Layer 2 of a small transformer language model trained on English Wikipedia (12 layers, counted from 0, width 128).
A neuron adds its activation times its output weights to the MLP's output. To switch it off is to set its activation to zero at one token and run the rest of the model.

Output weights of the MLP neurons that the questions are about. A number n stands for n times 0.0034.
n14: -44 0 17 2 -7 -54 41 0 63 -3 -26 -5 38 -3 -12 49 -2 -31 -14 -16 -6 -41 8 56 -49 28 -29 -16 -28 -24 -1 0 -15 -20 -16 17 20 6 -3 5 12 0 -26 11 -13 29 -14 -17 -12 -23 -9 54 17 28 40 -16 7 15 -23 29 -28 51 -13 54 26 41 -7 -17 34 -38 22 4 5 19 -8 26 -13 20 -50 4 11 -14 25 27 -68 -16 -5 32 -27 20 6 4 -18 -12 1 13 4 -9 44 -14 -39 0 31 -20 -58 -19 11 -46 12 36 12 10 -10 -25 18 -32 1 27 7 -5 -13 -11 -7 34 23 -31 -25 15
n128: -28 -21 2 22 27 16 -20 3 22 13 -18 29 -14 41 -9 7 28 16 25 48 14 -5 -20 13 -29 38 11 9 18 -15 3 3 5 21 27 -45 47 22 19 -18 6 7 7 1 11 1 -6 -51 -39 -5 -22 6 28 -12 -24 18 21 -43 25 -15 12 -5 -15 -19 -13 -19 -5 0 27 -23 -40 -12 -12 -45 -20 32 -5 20 -4 -22 15 5 -25 -35 10 37 -12 -16 -3 -11 11 11 -53 -50 12 24 -3 21 16 -23 19 68 -11 21 -11 16 -5 29 15 10 10 28 -22 -39 -19 -13 -23 41 16 -6 -24 -21 -28 -44 17 -9 11 2
n131: -23 -33 9 -1 28 18 -40 -2 -26 14 -13 30 -16 11 11 14 28 -16 19 15 -9 6 25 24 37 5 -13 43 5 12 -21 -19 6 10 18 -16 16 11 15 26 2 -41 -1 33 6 33 18 -23 -22 9 -2 21 19 1 -23 11 -9 -21 -5 -34 18 1 -7 -17 -27 -16 -13 -4 -10 -28 -32 39 -47 13 1 -19 2 23 7 6 -27 13 34 29 18 14 -1 -38 -12 -4 -11 1 -23 -24 -25 7 -20 36 -7 13 -3 3 -14 53 -14 18 -11 -47 42 -10 -17 -16 -1 -7 -15 -43 9 12 -3 25 19 32 29 -25 -1 3 -30 -20
n155: -1 -22 49 -16 -25 41 -1 10 -16 -9 48 -9 10 -29 -35 -3 30 15 38 -36 -18 -15 -7 -4 -9 -1 33 12 33 19 -38 -14 31 -4 -44 30 27 -2 -1 -11 -48 -11 -30 60 -31 -31 -17 32 30 9 -15 -28 20 -46 1 7 15 -14 2 -29 6 -20 5 12 -27 36 -5 -4 8 8 29 33 1 1 30 59 21 14 -15 21 1 -40 15 -27 31 -16 29 -50 13 -24 -8 18 -25 -9 -31 2 -13 38 12 -12 4 -28 -15 16 -1 40 18 -33 -14 24 -11 -32 6 4 -15 -11 -39 -8 9 -23 -15 -8 -4 26 -5 62 18 -5
n234: 7 -64 -1 -13 -47 25 -16 -22 -29 -23 -19 28 27 15 28 25 -8 26 25 14 -2 44 -19 19 5 29 -37 -1 -22 1 12 23 22 12 -34 -24 -10 -6 14 -14 19 -23 -17 -24 2 5 6 -37 25 -2 34 14 1 -11 -31 -6 56 32 -29 53 -37 3 -30 21 -10 3 7 -33 22 -23 0 -14 25 -31 0 16 7 -23 -1 -18 7 12 -2 6 15 5 -13 -44 -21 21 -50 -15 31 27 3 33 -37 17 -27 20 -40 16 6 14 -4 2 -38 28 -21 33 -50 59 -19 61 54 13 -31 -11 23 -13 -5 -25 17 18 -53 11 -20 33
n238: 35 6 -38 22 12 5 -9 -36 -34 -28 -11 11 -32 -1 -89 40 13 -3 7 1 5 2 -25 18 45 -13 6 1 1 16 -21 11 -28 -4 -16 6 -5 7 4 40 42 -15 -16 6 22 -14 -6 15 23 5 -29 19 3 -43 52 -2 2 3 4 42 13 -33 45 -3 -39 -23 -9 -36 32 20 8 -35 -8 13 -28 17 35 25 -14 26 -6 -28 2 2 -9 -31 2 -10 3 -39 -30 -11 -7 4 -23 -20 22 -16 1 -37 5 -37 33 18 21 47 13 3 -6 10 11 18 -25 1 25 -14 11 56 -49 8 17 -27 -36 -8 26 52 1 24
n265: -35 -14 1 7 -2 -32 0 -22 9 36 -17 14 -20 1 -3 28 31 -11 -1 -29 31 3 -12 2 0 -15 -21 -2 5 -2 -1 21 13 -19 4 7 12 -8 12 19 3 9 -17 -38 -40 10 -18 -18 13 -5 -3 -3 11 9 22 8 15 -11 -2 -12 18 11 15 12 25 -17 42 10 -39 10 1 -23 -4 2 22 23 -8 -4 -42 19 11 -26 56 16 10 -44 -6 12 34 -8 48 -5 -7 -21 -19 -25 9 0 -5 -4 6 2 -58 8 31 -8 -15 -25 22 -1 37 20 10 -22 8 -3 22 -12 -14 14 44 28 -24 -47 -8 3 13 -23
n272: -12 -4 6 16 -14 -27 40 -21 10 11 8 -22 -25 -33 -25 4 -6 -64 8 38 31 -24 -2 -52 -4 5 18 -33 -20 66 -18 -23 36 18 -8 13 24 15 13 39 39 -17 -8 5 -37 -48 -14 39 5 -1 0 7 51 61 8 -32 -8 -24 -22 -5 23 -59 33 29 15 8 -9 -2 13 -30 -46 31 2 17 -26 17 -42 -3 -26 -12 4 -38 -2 7 -4 -2 23 49 14 -12 0 1 -14 -33 0 9 -19 -9 17 12 11 -24 -36 -6 13 56 6 15 14 -10 -9 -6 -13 18 -28 85 5 -50 -5 22 -13 40 12 -5 4 -74 56 -5
n280: 21 47 50 -37 28 -20 -4 -16 -27 -21 -61 -19 10 -40 2 9 10 20 10 38 4 -15 5 11 -21 -33 18 8 28 -10 28 -17 62 1 -2 -38 -22 -10 33 -16 25 -42 9 -46 9 -7 18 24 21 -3 -3 -30 8 -35 29 16 -30 -25 44 4 6 6 48 14 -32 -24 13 -3 9 43 -13 45 35 -3 1 -31 4 -44 2 -3 -37 -31 45 3 4 -21 9 20 2 -11 -14 2 36 38 -12 -18 64 -36 -34 -31 -16 3 -17 -22 44 -18 26 -13 1 -33 -21 25 74 17 16 -4 -25 -94 19 -30 -7 -22 29 27 9 5 36 -57
n300: 1 11 -6 -15 -1 -4 3 -1 16 34 25 -12 3 -11 -10 -17 -64 8 36 30 -36 25 10 5 -26 -16 -2 23 11 13 -31 -26 54 -4 38 -7 24 17 3 23 -4 -15 -22 6 27 -21 1 3 5 19 19 12 -33 -11 35 7 -14 6 -12 -9 5 31 -16 53 -34 7 -43 -20 -5 -27 11 -52 -5 -27 9 0 9 -11 12 -1 -35 -12 -1 -28 -23 9 4 -2 8 7 61 -17 -42 32 -5 44 -6 -12 5 13 16 -22 26 -9 -9 12 -7 -1 33 8 5 27 6 -35 -55 17 -59 -13 0 -3 13 -2 6 -24 -16 -6 41 19
n304: 10 16 26 7 26 -19 -32 1 25 -7 -37 16 18 -4 6 -2 -5 -20 -30 -10 10 6 -4 -20 -14 -30 -9 7 -18 21 -24 8 -23 16 32 23 -1 -30 1 -6 13 23 17 -16 -39 22 43 6 14 -12 -4 -1 12 6 18 -29 -17 -5 -7 19 -6 -7 -6 -10 -13 -30 -17 33 23 30 4 -27 -46 38 -4 -7 21 14 8 1 10 -19 13 -18 5 21 -25 -41 -8 30 1 4 -5 5 -15 15 -6 4 16 52 -13 -17 -24 1 7 1 2 14 -36 -7 8 -24 -17 -32 25 15 36 9 25 -24 22 -8 -2 -13 56 -2 -37 1
n332: -6 -5 -29 7 3 6 -37 12 -68 10 40 -68 14 -3 10 -14 1 47 -3 22 -36 -22 -18 40 -25 -25 -12 58 -25 4 84 5 -48 -84 42 13 -21 -29 -14 -12 -33 -7 5 -18 -20 -11 52 -18 8 34 40 26 -25 -21 32 -5 14 -2 3 15 34 2 -24 35 45 12 -18 -30 -15 -14 10 -7 17 -17 -8 57 -34 9 -20 34 39 -9 37 -34 -10 -39 35 19 -37 40 38 40 44 -33 33 -15 -3 -10 0 30 -18 5 11 7 -26 -9 18 20 -63 -24 18 -12 -2 -43 -3 5 14 27 -28 34 -18 21 18 -8 -24 28 -22 -23
n349: -61 16 -9 2 -35 -13 30 -7 3 -26 11 -30 -35 8 24 63 -49 12 -18 -3 -11 50 -46 0 -38 25 22 17 23 -22 -29 14 -36 -12 46 45 -8 35 62 18 5 -38 18 13 55 -21 -28 -5 36 13 -21 24 25 -14 -24 14 22 -4 -11 -3 1 -25 16 -26 44 -2 -25 -3 -17 -8 26 11 19 -15 22 41 -8 40 2 -22 12 12 -20 -32 -16 6 1 -67 2 32 -16 17 50 -16 16 -26 -13 11 -16 -30 1 18 18 17 -36 -6 -12 6 45 -13 22 22 -45 -19 -4 4 -53 12 -58 15 12 -9 2 -24 11 -30 -14 43
n351: 10 -39 4 -7 23 30 51 7 41 -34 -34 -3 16 -3 -5 -30 32 13 -30 -20 2 -70 16 -17 5 26 37 -1 -12 39 42 -27 -19 -6 -14 90 47 -11 -11 36 2 20 7 -37 -30 -12 24 59 52 -14 11 16 -47 -38 8 -47 -7 9 -33 -19 52 0 -33 -17 8 26 10 48 50 -21 16 6 -8 53 -9 -78 5 -16 -43 -21 9 -34 19 -3 -14 13 43 17 -23 20 45 77 4 43 15 -22 -26 -41 -4 -30 -33 22 2 2 -61 13 -40 14 52 -49 -11 43 29 -14 53 -35 -31 39 -70 -54 -60 -4 -7 -27 -23 37 -20 17
n372: -17 15 11 72 -18 6 8 -29 -2 31 -7 -36 -29 13 -62 2 -33 16 -15 -27 2 53 22 20 10 10 4 9 12 59 -14 -37 -6 1 25 61 24 -9 -20 -40 -9 35 -17 7 -5 -22 -45 1 15 -4 3 -8 41 -16 9 -38 -34 62 -33 -9 0 -15 -30 30 6 0 12 1 -19 32 -31 30 -38 25 -31 -3 24 26 -26 10 -17 19 11 -3 18 -28 29 6 54 -30 20 -26 4 15 19 29 28 -42 8 24 45 -7 -51 -45 -23 -4 -30 6 26 15 21 -7 -36 2 10 43 -29 -1 -10 -25 30 -19 -12 -13 12 3 -55 19
n436: 24 27 -9 -5 19 -21 24 25 -17 -8 -28 -18 5 -17 26 2 -9 -19 -11 -34 -31 11 6 -35 12 -21 12 12 -10 11 -4 -10 20 0 -5 15 -20 -10 12 21 5 -8 3 40 -7 6 -16 -21 -30 42 15 -1 -21 30 8 -17 9 20 -20 21 10 -9 4 -2 29 -9 -12 -21 -5 -14 24 -7 7 -7 32 -4 -34 30 -13 -25 -4 -29 24 -12 18 1 17 31 -18 -9 -16 1 7 18 25 10 -10 -24 -32 -9 20 23 15 -13 34 34 -6 -3 -9 -17 -8 9 28 -24 -22 15 14 16 -20 -22 -19 11 -27 -6 6 -15 31 -4

Each question names a token from some text and the token that comes next. It shows the activations a of the neurons there, in the order above. A number n stands for n times 0.024.

Then comes g, the gradient of the next token's log-probability with respect to the MLP's output, scaled to length 1. A neuron's effect is roughly proportional to its activation times (output weights . g). A number n stands for n times 0.0037.

"==", then "Ge"
a: -4 -7 -3 -2 -3 -6 -6 -6 2 -4 -6 -7 -7 -7 -7 -7
g: -39 -3 13 -2 -36 38 -40 25 35 20 3 -20 3 7 43 8 -2 -9 8 -11 -11 27 -1 22 2 -9 11 -9 6 40 24 -26 1 -18 47 14 38 -6 -19 -25 -29 -24 23 -30 14 24 -32 13 39 -29 -8 23 22 -27 2 -21 -7 -10 19 0 34 -1 1 -18 -22 -3 15 75 2 40 19 21 25 -17 -8 13 14 -58 20 -9 -7 -25 -27 11 -39 -3 19 8 19 28 7 -41 -4 -41 -18 -21 -14 -31 -5 -2 23 -21 15 41 -17 -37 -12 8 -5 -17 -27 -9 5 2 30 31 22 -5 25 -28 47 12 -8 -19 -49 -29 -31 -16
Which two neurons, each switched off alone, lower its probability most, in order? n436, n238

" used", then " his"
a: -7 -7 -5 -2 -2 32 -7 -6 24 -5 -6 -6 -6 -7 13 -3
g: -41 -20 12 17 -7 6 -26 7 30 -12 -30 -12 -26 -20 10 27 -9 -5 -18 -34 -1 20 74 -75 -18 15 13 -36 -16 -7 30 -6 -32 -26 -11 18 13 18 28 -27 -7 -15 6 -2 -3 -22 37 10 -9 11 12 -9 12 -39 55 -4 2 -1 7 -17 -22 -8 37 -10 10 12 27 2 17 39 27 -37 -30 -8 -10 50 31 -7 -4 27 17 1 -20 22 25 26 -39 -20 -16 -26 6 7 -42 -27 6 -14 24 -7 6 -10 34 10 19 -1 18 22 -11 35 -1 -37 -36 -2 -39 -7 0 29 0 -5 7 -27 -23 67 -3 5 -16 -1 34 17
Which neuron, switched off, lowers the next token's probability most? n238

" has", then " a"
a: -7 -7 -5 34 -4 -6 -3 -7 -2 -5 -5 -7 -5 2 -7 -4
g: 38 5 1 0 -18 19 12 -27 -54 12 -6 -18 29 32 17 0 -17 -11 -30 -17 -3 -9 -37 16 -19 3 31 0 9 -33 12 14 12 -22 -3 9 -19 0 -25 21 -18 6 -43 24 -24 -7 -42 44 54 -42 16 36 7 20 4 5 8 31 2 -7 -24 21 -6 -18 -35 23 -6 7 -23 2 -30 55 22 23 37 -48 -47 10 1 -17 -1 -17 11 -28 -27 -9 8 -3 18 -14 1 -20 -24 3 -14 6 10 -12 24 -3 -21 26 -36 -1 -32 -4 40 16 27 24 65 3 -27 38 -3 9 13 39 -17 21 -2 -63 7 7 -34 11 26 14
Which neuron, switched off, lowers the next token's probability most? n155

" of", then " "
a: -6 -7 -5 -3 -7 -6 -3 -5 -6 -7 -4 -3 -5 -6 -1 -2
g: 17 40 -39 -12 -25 5 5 -16 -9 3 20 -17 43 -14 4 -46 5 4 16 28 -28 36 -58 7 -9 34 -1 41 -37 -5 -40 2 -2 0 9 33 -9 -33 -9 16 0 -14 7 26 -1 21 -14 7 16 -24 -5 -17 3 2 28 19 6 -4 15 8 14 -24 20 17 -23 -7 24 22 -30 -22 -30 23 26 7 -3 -51 29 50 -5 -15 -34 -30 12 -22 -30 21 23 56 5 -21 12 2 45 4 -29 6 -39 -22 -19 18 -18 2 -18 19 36 -19 24 17 5 24 6 -39 -16 17 9 -22 20 16 -1 -3 59 -58 -19 -9 -31 5 16 -39
Which neuron, switched off, lowers the next token's probability most? n128

" mayor", then "-c"
a: -6 -6 -5 -4 37 -1 -7 -3 -4 -4 -7 -5 -6 -2 -7 -6
g: -8 -49 12 13 -6 33 6 33 11 -6 -22 22 -28 59 18 3 17 4 -20 25 -42 1 62 0 -5 44 -24 -14 -13 -13 11 -5 -4 -7 32 13 26 11 8 -21 7 8 -2 -28 -10 25 -3 21 -20 24 -6 17 12 -21 0 -50 -7 5 29 -7 12 29 -7 -8 -11 13 -23 19 -4 9 4 24 -23 -21 9 80 -2 -56 -31 -7 6 21 16 29 28 -24 -17 -1 -17 2 -25 -23 -18 -31 -29 3 6 -34 -8 -44 26 -2 29 -10 7 15 -52 39 -6 2 -26 18 3 3 15 15 0 -37 -36 -34 -32 60 -18 -14 -18 7 25 3
Which neuron, switched off, lowers the next token's probability most? n234

" r", then "ivers"
a: -7 -7 -5 18 -5 -5 -6 -3 -6 -4 -6 -5 -3 0 -2 -2
g: 2 2 4 26 7 2 8 7 23 -18 -10 3 -27 -2 0 -25 -1 -24 10 -12 -13 -24 12 35 18 -7 14 -9 20 28 15 -15 -27 4 6 15 4 26 -9 -64 21 26 37 -10 15 -31 25 4 -38 27 14 15 -24 -43 -15 -1 16 -5 11 -46 5 -23 -30 -4 2 33 -39 -17 33 38 15 24 20 -1 -34 67 17 -37 31 12 -12 3 -9 28 24 -7 -2 -34 -3 -38 3 -17 8 -1 13 -10 3 -7 25 -3 2 -33 -2 51 -12 36 -31 55 -18 9 -48 -10 -24 -59 12 -25 16 -33 -15 -26 -33 45 -7 -3 29 7 -2 42
Which two neurons, each switched off alone, lower its probability most, in order? n155, n265

" Sam", then "ad"
a: -2 -6 -5 -3 -2 -6 -7 -3 -1 -2 -6 -4 11 -6 11 -7
g: -46 -21 12 18 -9 22 36 -7 -15 16 40 -10 30 23 5 -10 48 33 -45 12 18 23 -12 19 1 -37 27 -27 6 -16 -11 27 4 -34 29 -4 -21 56 -20 30 -27 -22 -11 -16 3 -6 -8 -23 24 -20 -26 2 21 8 -2 27 -13 -15 -6 18 -1 5 -15 2 40 -1 -4 44 25 6 11 26 -8 18 6 -19 -9 0 -19 -16 29 2 4 -32 -27 -16 -15 23 -1 43 -17 -5 -32 -30 -45 13 4 17 -53 -6 -39 -16 14 2 32 -32 33 22 28 5 26 3 4 0 -20 -81 8 37 2 20 33 -21 -5 -15 -33 -21 11 -40
Which neuron, switched off, lowers the next token's probability most? n349

"id", then " climate"
a: -2 -6 -3 -5 -5 -5 -7 -5 -7 -7 -3 -7 -4 -7 -6 -7
g: 30 21 20 -1 8 -22 9 10 -8 4 28 18 10 -11 31 22 41 8 5 39 8 0 -47 -11 -13 22 -12 -13 -46 6 -38 12 23 13 10 -8 -15 23 5 39 -22 23 18 21 -5 -19 10 -20 29 -7 26 -15 -6 49 -5 -9 13 2 -12 10 18 -4 -30 -13 -41 -1 -38 -6 7 -41 -19 20 32 12 7 -62 3 63 -12 -20 1 -16 -6 -49 -27 36 15 43 9 -19 -12 21 -38 -12 20 -31 -15 14 -22 2 -24 12 -63 7 8 -7 19 -30 16 22 10 -7 -27 14 -8 -17 25 25 29 -24 3 -74 -6 5 22 23 -14 -27
Which neuron, switched off, raises the next token's probability most? n128

" sq", then "km"
a: -7 -7 -6 -7 27 5 -6 1 -7 -5 -7 -4 -6 -5 -3 13
g: 19 -19 -4 -2 30 33 -30 -6 23 -45 26 12 -11 -51 16 16 18 13 -20 -16 26 -13 8 -39 21 -11 -32 17 29 -9 -8 50 -20 -5 -27 -6 28 -20 3 31 -9 -70 32 4 25 -17 5 6 -25 16 31 -5 -42 -17 -1 -27 9 30 13 -56 64 50 20 15 13 20 -3 -22 -21 -6 52 28 -2 -51 14 -8 1 22 29 0 24 -9 -15 -10 2 -11 -12 39 23 4 2 9 -11 -54 -43 -8 7 -3 -3 6 15 -3 -16 -39 -20 -4 9 -2 26 -3 7 23 18 -16 47 -6 -6 8 -35 -15 -2 -13 2 3 -28 -5 -24 -7
Which neuron, switched off, lowers the next token's probability most? n304

" can", then " car"
a: -5 1 -6 0 -1 -7 -5 -4 33 -6 -6 -7 -2 95 -6 -6
g: 2 25 20 2 -28 9 -37 27 -12 -15 34 28 -24 1 19 -8 3 -22 -10 -19 -21 3 43 27 9 27 -4 -12 -23 45 -11 -24 -16 -9 8 16 -4 -26 41 15 -20 31 -26 -47 -12 -42 -1 -11 -16 32 34 -6 24 16 12 -40 -18 -17 14 -20 5 -8 -14 43 -22 -25 27 -2 -7 -19 22 46 1 14 34 49 33 -40 3 1 36 27 18 -21 -23 10 -17 15 -23 23 1 10 2 11 -29 -13 11 -67 -4 -4 35 -34 -14 -17 26 29 -2 -11 10 -27 -4 -22 9 -12 -4 -8 35 10 -6 -65 -7 -53 15 7 -6 48 7 -9
Which neuron, switched off, lowers the next token's probability most? n351

" air", then "port"
a: -7 -4 -1 -7 -4 -7 -6 -7 0 -7 -6 -3 -7 -7 -7 -4
g: 13 0 12 17 -12 -27 -63 32 2 55 -6 -47 -2 -13 19 1 5 16 -43 10 -31 -1 -20 4 -10 -11 -22 -1 -24 15 0 20 -7 1 20 50 1 -13 30 32 -19 -7 1 16 -3 -1 -14 -6 35 -37 19 6 -12 -3 -43 24 25 38 -20 -8 -12 0 10 -26 -13 -36 -21 -24 -1 -21 13 18 35 27 -1 -43 -3 -16 -7 -27 50 -2 1 -43 0 -13 9 -7 -10 21 -2 -10 30 33 0 15 -29 -1 -35 9 2 24 -11 -9 29 9 56 21 22 14 45 -62 -44 20 23 -44 -7 55 17 26 5 -13 -23 -2 20 -21 -6 -2
Which neuron, switched off, lowers the next token's probability most? n272